Layer 5 of a small transformer language model trained on English Wikipedia (10 layers, counted from 0, width 128).
A neuron's activation on a vector x is SiLU(gate . x) times (in . x), where the dot is the dot product.
The model reads these tokens: " O" "ly" "m" "p" "ic" " rec" "ord" ")" " at" " the" " " "19" "5"

The vector x that enters this layer's MLP at each token. A number n stands for (n - 500) times 0.0086.
0 " O": 588,444,399,522,505,425,374,626,466,424,361,438,550,541,630,552,378,755,487,441,467,337,432,263,277,464,292,528,450,392,575,610,314,475,427,418,452,372,386,397,264,730,570,590,563,579,536,583,481,387,674,526,481,410,657,456,591,282,506,530,458,646,524,711,689,539,417,401,556,334,687,433,648,379,438,665,430,565,683,336,687,379,677,611,205,376,551,831,402,755,375,499,669,599,493,624,374,817,655,577,373,492,293,439,472,410,596,866,372,723,158,478,369,394,553,490,624,501,860,590,188,558,564,463,469,518,580,453
1 "ly": 729,535,420,334,507,525,577,409,463,578,515,828,474,524,695,856,412,453,456,544,515,284,513,474,374,725,479,427,398,585,362,246,553,767,501,377,467,394,799,516,248,346,497,388,442,691,485,581,529,367,417,373,430,485,469,344,599,597,533,447,492,391,335,543,688,669,579,538,774,499,566,512,736,450,555,425,343,361,530,401,494,484,574,526,142,227,583,558,479,554,586,602,580,327,553,702,330,783,845,369,494,381,484,393,413,882,381,761,459,678,186,435,397,319,639,629,550,458,546,366,473,359,489,539,461,357,773,366
2 "m": 423,529,596,357,347,502,624,425,274,484,477,500,363,464,722,725,367,553,349,553,501,564,426,518,368,535,456,433,558,379,616,538,470,313,645,670,325,641,562,523,665,292,401,309,591,677,492,614,914,612,793,483,593,631,368,552,488,601,537,486,779,384,392,439,392,596,409,459,450,572,678,254,409,332,849,400,475,703,499,522,599,445,543,519,604,321,458,235,497,749,645,256,396,511,438,670,350,764,471,530,224,419,306,474,550,540,430,724,360,869,365,344,239,296,470,627,638,629,562,392,679,435,443,356,671,728,446,389
3 "p": 748,484,530,441,614,491,354,473,253,436,547,264,402,716,413,330,326,571,184,349,249,422,470,386,553,392,694,470,428,354,598,457,547,502,615,602,372,709,225,655,445,351,605,634,600,339,494,694,557,565,713,374,571,594,530,479,267,474,538,491,732,530,480,812,660,484,478,443,476,441,638,550,316,504,611,473,615,501,565,275,895,306,532,263,525,317,456,608,700,668,430,289,400,400,473,498,341,758,544,255,309,349,484,433,648,337,386,695,314,635,355,443,327,518,401,398,295,712,255,583,656,540,596,577,605,403,657,354
4 "ic": 436,676,613,514,447,333,392,336,429,481,482,438,359,459,574,332,378,425,478,407,607,330,386,293,472,666,775,453,505,307,562,537,570,459,636,278,499,440,301,524,458,513,711,737,674,461,418,569,565,595,530,641,466,594,394,454,423,542,689,394,821,527,491,652,631,212,478,391,667,463,708,601,460,492,596,509,669,424,706,263,693,344,456,447,559,272,665,643,531,634,502,216,529,117,483,569,339,534,615,559,363,500,446,419,479,360,401,805,730,770,283,416,699,211,663,587,441,571,264,379,575,520,662,736,488,437,630,222
5 " rec": 478,568,638,502,447,453,289,669,428,552,405,470,327,481,956,307,400,581,478,331,341,376,317,287,395,565,483,381,417,490,591,521,373,558,519,115,387,446,517,423,302,566,422,762,367,496,385,578,592,486,463,597,533,648,495,339,463,368,414,433,515,645,567,967,623,490,417,229,640,513,533,602,640,421,568,563,420,705,623,482,748,406,803,603,397,534,638,635,409,759,460,538,503,551,435,540,418,787,717,680,348,552,538,408,508,359,693,825,417,655,340,485,324,363,421,340,377,543,664,608,375,772,906,617,515,522,616,518
6 "ord": 474,454,582,542,429,601,513,574,547,614,313,718,511,684,445,47,549,629,272,247,650,253,873,354,434,585,464,392,589,643,638,523,487,714,611,165,326,430,489,392,508,748,298,487,375,274,385,451,834,581,682,568,396,420,484,248,422,425,532,546,526,618,641,684,596,532,326,363,763,594,546,562,596,580,375,383,409,605,492,457,745,462,532,458,536,262,703,640,371,521,484,378,441,324,484,383,481,775,635,439,551,235,625,571,449,437,413,410,737,454,271,390,423,448,324,386,342,614,385,330,565,795,418,504,648,607,418,470
7 ")": 565,366,415,572,317,450,352,445,357,296,303,379,571,496,527,449,389,607,480,463,583,309,562,378,489,490,304,295,574,534,506,406,286,383,597,364,483,399,405,273,339,632,392,519,371,320,444,546,441,679,659,625,406,421,586,431,486,310,516,508,430,436,722,595,554,446,527,378,765,476,679,574,553,507,533,535,539,582,623,281,881,543,579,560,264,448,670,758,221,636,386,369,366,513,314,695,363,782,606,358,440,465,581,330,617,351,657,604,445,614,47,414,466,204,557,397,508,599,481,536,495,570,668,610,564,464,619,410
8 " at": 579,573,427,544,501,288,286,509,422,577,236,279,575,555,562,501,465,574,546,385,502,366,503,258,391,448,338,492,670,465,690,413,328,320,489,279,527,212,174,458,297,801,441,549,484,509,527,663,517,612,625,515,399,585,527,437,666,358,485,470,337,505,846,554,625,557,327,483,615,631,437,568,589,518,532,590,452,602,526,315,820,483,709,619,371,307,748,892,292,695,341,423,621,611,481,621,490,566,700,378,432,461,392,542,430,278,621,654,531,487,137,538,576,377,404,498,617,510,773,599,362,674,652,543,559,426,651,488
9 " the": 480,355,388,572,499,318,313,560,453,436,368,338,467,647,548,422,362,747,416,431,450,457,569,222,466,482,285,452,557,484,595,448,405,320,352,449,453,309,451,419,244,477,546,506,621,591,465,602,570,415,494,549,413,541,595,455,647,393,411,377,501,510,634,627,734,583,306,422,592,572,417,373,594,522,646,662,346,437,566,386,974,417,576,531,222,157,672,855,386,676,307,421,475,711,442,620,511,574,709,505,424,386,330,535,507,587,640,710,597,595,192,594,436,186,497,558,555,499,594,438,390,617,574,465,519,462,618,357
10 " ": 609,502,373,772,508,399,358,477,344,404,180,436,467,579,701,526,413,710,477,395,504,306,422,232,365,490,315,490,428,579,461,602,172,345,458,467,293,312,628,342,333,589,486,653,502,518,503,606,500,722,669,521,463,466,464,383,547,353,442,432,371,520,586,617,787,579,383,320,647,438,551,384,464,517,652,628,528,787,575,244,767,306,674,537,350,396,639,796,284,715,442,485,460,516,511,664,352,521,670,590,370,336,366,568,445,291,558,651,252,667,171,543,561,396,528,460,510,435,640,543,433,474,573,555,569,422,580,341
11 "19": 523,666,433,512,190,596,272,490,375,744,205,486,484,416,479,642,488,572,355,421,583,278,534,267,520,618,400,564,602,737,594,658,112,490,748,496,329,421,643,572,542,590,190,576,407,644,404,575,384,500,732,686,373,490,590,322,476,506,347,581,485,482,664,428,769,533,331,420,379,595,363,412,440,392,534,302,587,753,580,334,782,443,542,552,404,338,541,761,382,567,519,662,481,455,492,183,437,351,551,323,237,423,524,518,495,420,431,569,640,837,223,489,569,321,634,601,412,363,506,493,495,360,533,577,614,519,540,468
12 "5": 646,532,451,528,231,631,264,344,400,641,172,677,270,636,343,366,390,510,603,301,517,388,511,239,511,527,471,485,596,570,812,689,356,249,616,561,437,454,679,631,716,471,314,577,646,504,390,505,463,566,574,510,570,531,525,274,540,473,277,537,385,382,588,667,612,692,360,497,471,336,682,706,495,228,589,229,381,563,596,270,730,607,513,411,265,301,399,793,449,691,645,460,334,562,287,518,370,557,467,600,479,622,348,568,549,435,171,431,604,728,312,538,851,580,543,581,398,610,628,599,467,500,374,488,694,475,558,546

Each question shows the input weights of one neuron of the MLP. A number n stands for (n - 500) times 0.0012.

n225 gate: 543,578,388,426,458,516,490,681,605,459,576,414,428,467,519,441,543,355,520,406,510,490,282,406,574,637,493,353,370,526,587,311,547,438,473,356,579,676,617,646,646,695,346,266,408,487,649,740,635,337,348,500,612,617,543,612,542,356,471,561,379,556,569,481,452,573,457,447,442,484,519,409,430,398,540,513,423,358,605,420,420,310,490,386,358,361,745,409,340,316,449,452,441,487,503,523,656,530,385,659,433,691,744,374,333,400,417,434,461,494,628,503,460,706,690,480,579,563,565,503,539,722,385,507,609,582,549,562
n225 in: 479,381,521,595,471,515,380,506,470,532,500,538,473,533,535,426,660,556,607,601,324,350,441,340,711,632,583,463,428,446,432,339,679,344,534,433,434,451,546,582,366,632,323,542,632,629,509,576,515,468,442,485,635,668,578,562,544,317,635,609,530,428,594,521,478,389,436,380,319,476,573,518,470,403,515,503,454,376,425,592,534,223,415,237,329,512,621,428,381,421,418,579,479,494,459,521,432,454,569,577,570,554,591,379,459,482,628,370,458,657,702,648,503,549,549,582,485,464,367,428,730,573,344,515,627,455,542,542
On which token does it fire most? 5 " rec"

n21 gate: 565,433,549,342,473,686,562,583,478,405,562,577,573,554,462,494,528,555,451,580,541,529,437,402,589,550,506,350,611,629,519,391,442,624,576,525,370,540,440,477,587,601,503,559,514,413,431,540,459,473,370,495,590,649,556,402,373,529,497,472,590,520,452,575,591,500,662,612,683,525,456,564,631,576,420,676,566,423,430,557,477,346,376,684,589,526,483,392,503,479,552,596,376,608,544,435,439,448,539,564,397,559,497,594,508,423,264,639,650,447,636,803,500,432,408,642,548,466,370,550,492,546,394,585,715,494,711,508
n21 in: 516,388,508,495,408,481,554,508,441,414,663,500,580,533,461,455,392,526,558,532,519,517,553,497,550,653,500,562,596,535,495,190,445,519,715,581,350,436,462,465,521,517,431,579,548,416,500,440,534,432,456,591,353,607,505,636,489,484,540,426,543,521,427,643,407,534,666,538,599,438,487,471,470,427,401,645,517,574,433,591,497,412,598,573,699,427,394,567,698,540,437,500,549,401,312,430,436,481,476,591,500,500,384,574,413,415,279,400,513,479,684,584,497,320,508,563,487,581,410,653,603,523,508,620,652,535,665,438
On which token does it fire most? 3 "p"

n212 gate: 537,573,652,425,549,440,547,518,511,398,550,505,455,625,541,550,413,394,524,513,522,594,503,546,597,298,449,553,607,282,631,508,457,350,508,454,351,365,463,303,515,543,435,503,426,632,508,602,464,492,168,475,356,551,581,546,567,390,566,591,558,545,537,531,478,587,535,555,609,518,464,594,578,495,497,374,589,412,303,540,594,489,564,576,569,525,500,472,539,339,469,441,513,429,572,500,542,598,540,586,371,632,585,432,544,463,527,627,456,578,262,643,615,495,518,548,450,439,490,379,464,630,463,527,397,448,479,561
n212 in: 484,545,420,557,459,469,497,466,516,620,548,510,592,532,604,508,556,599,465,484,533,495,482,647,443,452,565,661,571,521,516,650,481,394,407,389,528,361,527,583,482,473,388,553,558,471,382,519,534,479,382,482,536,387,450,339,675,395,566,427,363,373,564,617,486,487,377,508,626,365,503,476,565,620,578,376,638,656,521,619,511,535,521,515,528,582,428,538,471,542,505,614,380,467,479,495,749,413,338,558,460,752,375,422,541,344,618,420,474,605,536,489,546,597,462,261,460,396,367,445,529,523,431,481,391,579,495,384
On which token does it fire most? 5 " rec"

n163 gate: 665,619,638,584,634,571,580,395,487,559,613,414,580,362,539,638,524,539,418,550,580,394,479,409,475,441,451,467,301,444,571,553,508,393,625,464,610,417,535,378,549,582,571,651,567,669,474,524,539,534,473,606,526,511,425,563,468,579,623,526,532,468,500,413,511,565,476,535,460,521,683,563,185,519,481,341,423,532,471,505,465,543,610,570,520,555,457,554,627,362,406,432,460,472,536,420,436,525,543,529,475,511,503,482,547,549,543,438,553,587,632,416,641,668,474,549,572,495,479,583,374,665,476,654,215,615,473,567
n163 in: 500,661,395,624,578,621,365,319,466,456,528,395,640,540,571,594,518,629,534,579,541,525,599,459,559,350,318,643,476,466,524,597,431,479,544,443,548,308,503,714,402,321,530,537,635,589,536,512,596,590,466,461,479,509,436,582,449,512,720,476,482,500,531,304,321,500,360,656,494,408,581,515,263,568,347,392,393,470,402,409,472,344,698,470,287,414,454,382,448,367,371,374,389,556,503,598,494,711,503,573,325,432,404,379,554,631,438,457,467,618,655,500,460,355,468,609,528,577,542,476,485,675,469,739,404,524,586,506
Its two highest activations, in order, are on tokens 4 "ic", 6 "ord"

n145 gate: 503,430,536,545,635,467,537,467,552,509,617,575,460,481,568,454,491,347,537,442,626,265,434,481,478,442,459,447,324,436,542,622,595,678,452,461,436,714,494,652,399,393,566,408,408,659,633,435,575,700,562,467,479,584,521,607,575,541,638,464,372,460,370,473,474,378,850,601,424,589,443,345,512,358,432,449,403,557,466,278,425,354,650,535,406,341,515,418,257,497,419,596,509,597,542,491,555,462,488,549,634,638,802,412,443,596,469,515,506,433,432,410,637,515,592,537,497,395,533,415,367,568,653,485,451,463,325,619
n145 in: 607,548,484,484,534,598,602,450,526,571,494,419,573,516,478,544,535,340,396,576,612,327,675,490,578,481,516,524,513,420,356,684,378,385,533,397,433,543,568,416,488,362,522,410,554,532,579,386,550,656,555,673,594,572,449,427,601,672,538,450,433,519,374,431,290,565,675,516,427,749,585,402,783,461,516,638,451,742,478,379,516,360,550,223,362,583,629,405,462,530,306,487,474,568,348,462,598,500,590,687,728,567,523,434,494,701,399,648,649,326,520,581,744,460,642,630,420,413,563,535,478,522,535,487,613,592,478,513
On which token does it fire most? 1 "ly"

n266 gate: 509,390,657,497,278,420,476,383,401,448,723,532,637,407,560,624,563,178,375,476,503,598,386,396,473,458,369,415,722,467,541,346,442,482,707,526,594,525,552,364,627,586,403,590,661,401,568,515,696,401,473,396,424,588,580,340,600,375,458,479,589,512,428,624,475,494,509,464,485,554,427,485,409,473,424,547,564,465,485,518,539,315,529,454,528,494,311,580,411,383,389,558,680,414,674,303,606,442,509,533,582,533,389,364,509,476,651,452,417,589,484,425,379,529,549,488,608,596,482,423,468,604,595,361,545,423,428,443
n266 in: 575,537,528,635,542,582,420,503,483,654,474,397,372,514,582,503,532,771,576,678,503,392,673,579,602,520,500,546,424,526,419,605,559,506,370,400,509,406,292,601,500,491,567,351,443,494,399,370,556,653,408,486,461,340,483,547,478,570,398,525,583,568,687,469,443,572,523,491,545,526,528,480,500,532,503,478,447,343,568,581,422,454,469,390,452,361,443,404,627,587,564,517,483,475,439,574,528,515,369,540,451,474,532,573,525,619,610,523,604,461,368,497,433,613,492,601,314,457,419,730,536,412,662,653,853,520,451,697
On which token does it fire most, and how strongly? 10 " ", at about 0.27

n167 gate: 556,345,481,308,764,420,779,484,646,462,536,643,435,552,612,609,722,557,662,407,580,397,630,220,483,607,483,574,468,445,500,500,627,552,540,506,442,624,484,418,516,493,417,660,568,757,619,520,557,462,651,487,583,278,545,456,455,265,506,446,529,416,500,362,615,630,562,383,494,532,567,391,668,444,384,427,460,656,438,642,312,332,560,563,493,379,382,497,526,455,262,583,608,516,588,513,481,493,689,497,387,552,536,567,370,470,447,346,577,327,585,349,434,409,503,595,331,500,404,616,487,472,536,579,389,675,480,445
n167 in: 633,476,563,503,352,597,478,582,589,571,788,506,546,770,601,466,630,563,497,284,430,563,641,607,506,558,572,485,683,518,566,424,551,392,290,530,371,551,481,416,491,572,584,583,380,635,354,384,615,587,308,503,488,409,509,624,536,422,761,524,432,472,497,406,461,470,593,426,567,374,539,327,562,444,456,350,481,509,439,597,363,416,611,607,412,529,314,323,534,549,575,512,531,509,494,445,512,541,577,600,390,426,568,591,428,453,360,317,515,573,468,283,397,542,405,531,506,738,461,402,682,539,613,609,404,623,556,420
On which token does it fire most, and how strongly? 6 "ord", at about 2.9

n119 gate: 510,509,509,609,435,522,370,488,573,479,376,540,447,656,509,422,516,522,490,453,419,629,420,373,471,276,539,533,412,386,537,544,708,709,313,506,596,705,587,570,454,646,441,370,475,725,388,375,484,497,599,518,481,448,456,497,593,757,560,478,408,692,331,612,470,386,494,484,422,525,571,319,436,621,616,500,494,466,453,764,423,327,407,521,440,516,748,451,597,700,312,358,402,460,445,566,456,536,554,309,584,503,560,447,302,503,555,455,569,531,782,385,452,338,527,340,611,503,522,437,475,448,629,436,341,623,478,506
n119 in: 320,415,494,487,691,369,348,275,517,596,590,435,345,493,462,602,533,559,642,562,568,598,484,578,585,596,432,453,549,517,545,424,329,652,569,487,521,449,577,346,243,289,295,390,586,480,621,702,529,510,420,484,248,409,592,398,383,480,477,451,483,497,630,500,431,526,453,507,441,467,562,755,453,450,419,302,402,422,540,308,621,614,386,554,755,390,440,691,375,469,532,439,374,618,468,510,533,507,397,812,632,513,520,572,474,557,399,420,402,523,403,453,413,487,599,513,351,477,594,526,565,545,160,681,387,464,507,454
On which token does it fire most, and how strongly? 9 " the", at about 0.14

n112 gate: 298,473,497,485,389,644,619,550,560,500,347,526,461,304,532,553,350,564,430,609,454,720,471,512,470,554,527,543,447,590,684,299,405,518,361,459,334,703,357,506,349,479,518,611,625,518,471,391,389,567,488,512,395,613,616,417,541,430,515,632,536,717,548,409,475,459,452,557,509,569,748,432,588,476,646,415,390,388,643,381,533,536,386,537,544,451,479,540,518,557,453,404,440,601,465,458,556,328,524,550,436,596,473,506,681,340,627,407,701,544,585,539,439,624,529,340,569,647,656,482,550,575,512,524,416,705,626,548
n112 in: 555,605,475,434,469,506,682,459,612,531,558,578,675,368,568,639,555,472,441,557,283,477,709,401,477,580,575,454,586,676,669,437,592,468,358,640,571,612,510,503,432,480,412,439,583,388,535,474,591,497,574,494,428,751,698,533,402,214,462,638,309,624,561,509,483,379,510,542,585,586,647,626,445,558,601,556,552,535,720,555,588,458,613,451,540,431,561,650,325,594,612,475,606,448,596,474,494,474,538,370,510,667,436,443,335,474,565,735,617,683,668,471,357,543,445,357,289,529,538,500,286,460,551,552,307,656,551,573
On which three tokens does it fire most, strongest first? 5 " rec", 0 " O", 8 " at"

n253 gate: 539,544,372,566,519,544,458,604,621,500,381,431,440,378,589,494,609,588,513,566,556,735,640,447,493,675,507,561,665,487,609,319,566,561,371,562,799,503,289,568,497,431,547,394,366,446,689,545,519,624,668,481,403,298,541,325,654,513,545,563,446,510,664,434,623,544,516,468,503,363,478,241,494,574,373,587,288,541,462,562,701,565,822,537,638,235,542,469,459,578,516,353,497,515,512,458,506,447,382,494,432,574,481,409,444,429,377,510,551,304,560,597,584,540,365,558,673,442,604,494,384,583,423,403,323,471,490,542
n253 in: 696,453,457,526,461,447,346,681,547,412,534,444,510,591,694,540,719,395,401,679,732,788,464,262,363,423,404,542,563,641,569,473,621,718,410,373,708,531,411,595,552,479,441,439,299,487,589,537,559,559,530,341,523,544,533,555,602,555,467,510,507,410,763,404,353,562,615,564,341,463,356,566,517,574,405,448,648,467,534,490,398,374,809,552,634,615,530,439,497,472,552,392,537,390,412,604,390,642,577,440,339,416,561,606,579,398,343,294,586,444,408,480,578,614,503,609,638,662,526,650,417,442,366,259,409,584,463,510
On which token does it fire most? 8 " at"

n133 gate: 424,425,544,542,234,434,373,393,539,509,457,535,434,467,285,569,482,393,620,410,456,432,485,441,537,440,478,353,536,708,651,488,484,621,647,488,243,435,420,280,453,593,553,564,379,421,500,469,592,506,491,497,550,568,259,621,652,509,593,482,410,605,442,491,399,341,393,518,712,630,482,437,540,503,420,406,549,352,536,565,466,460,527,349,557,481,473,442,653,538,521,636,597,587,424,231,542,425,452,470,568,376,427,291,556,632,439,269,425,551,586,476,365,637,637,518,361,609,450,428,452,588,470,552,564,479,485,425
n133 in: 417,625,440,624,589,281,444,534,459,489,400,534,512,468,531,454,459,595,366,590,539,563,700,506,506,622,363,400,454,374,471,413,386,430,343,423,460,693,619,453,466,593,514,491,605,477,708,619,560,409,662,466,394,431,561,473,460,586,392,379,605,471,471,535,488,526,615,711,486,331,531,642,607,415,553,469,321,425,555,464,509,491,463,520,525,627,685,461,436,346,483,389,647,382,659,748,596,533,453,399,372,468,450,621,480,340,482,556,648,503,503,686,530,446,551,533,643,453,598,372,589,449,605,476,320,491,556,576
On which token does it fire most? 6 "ord"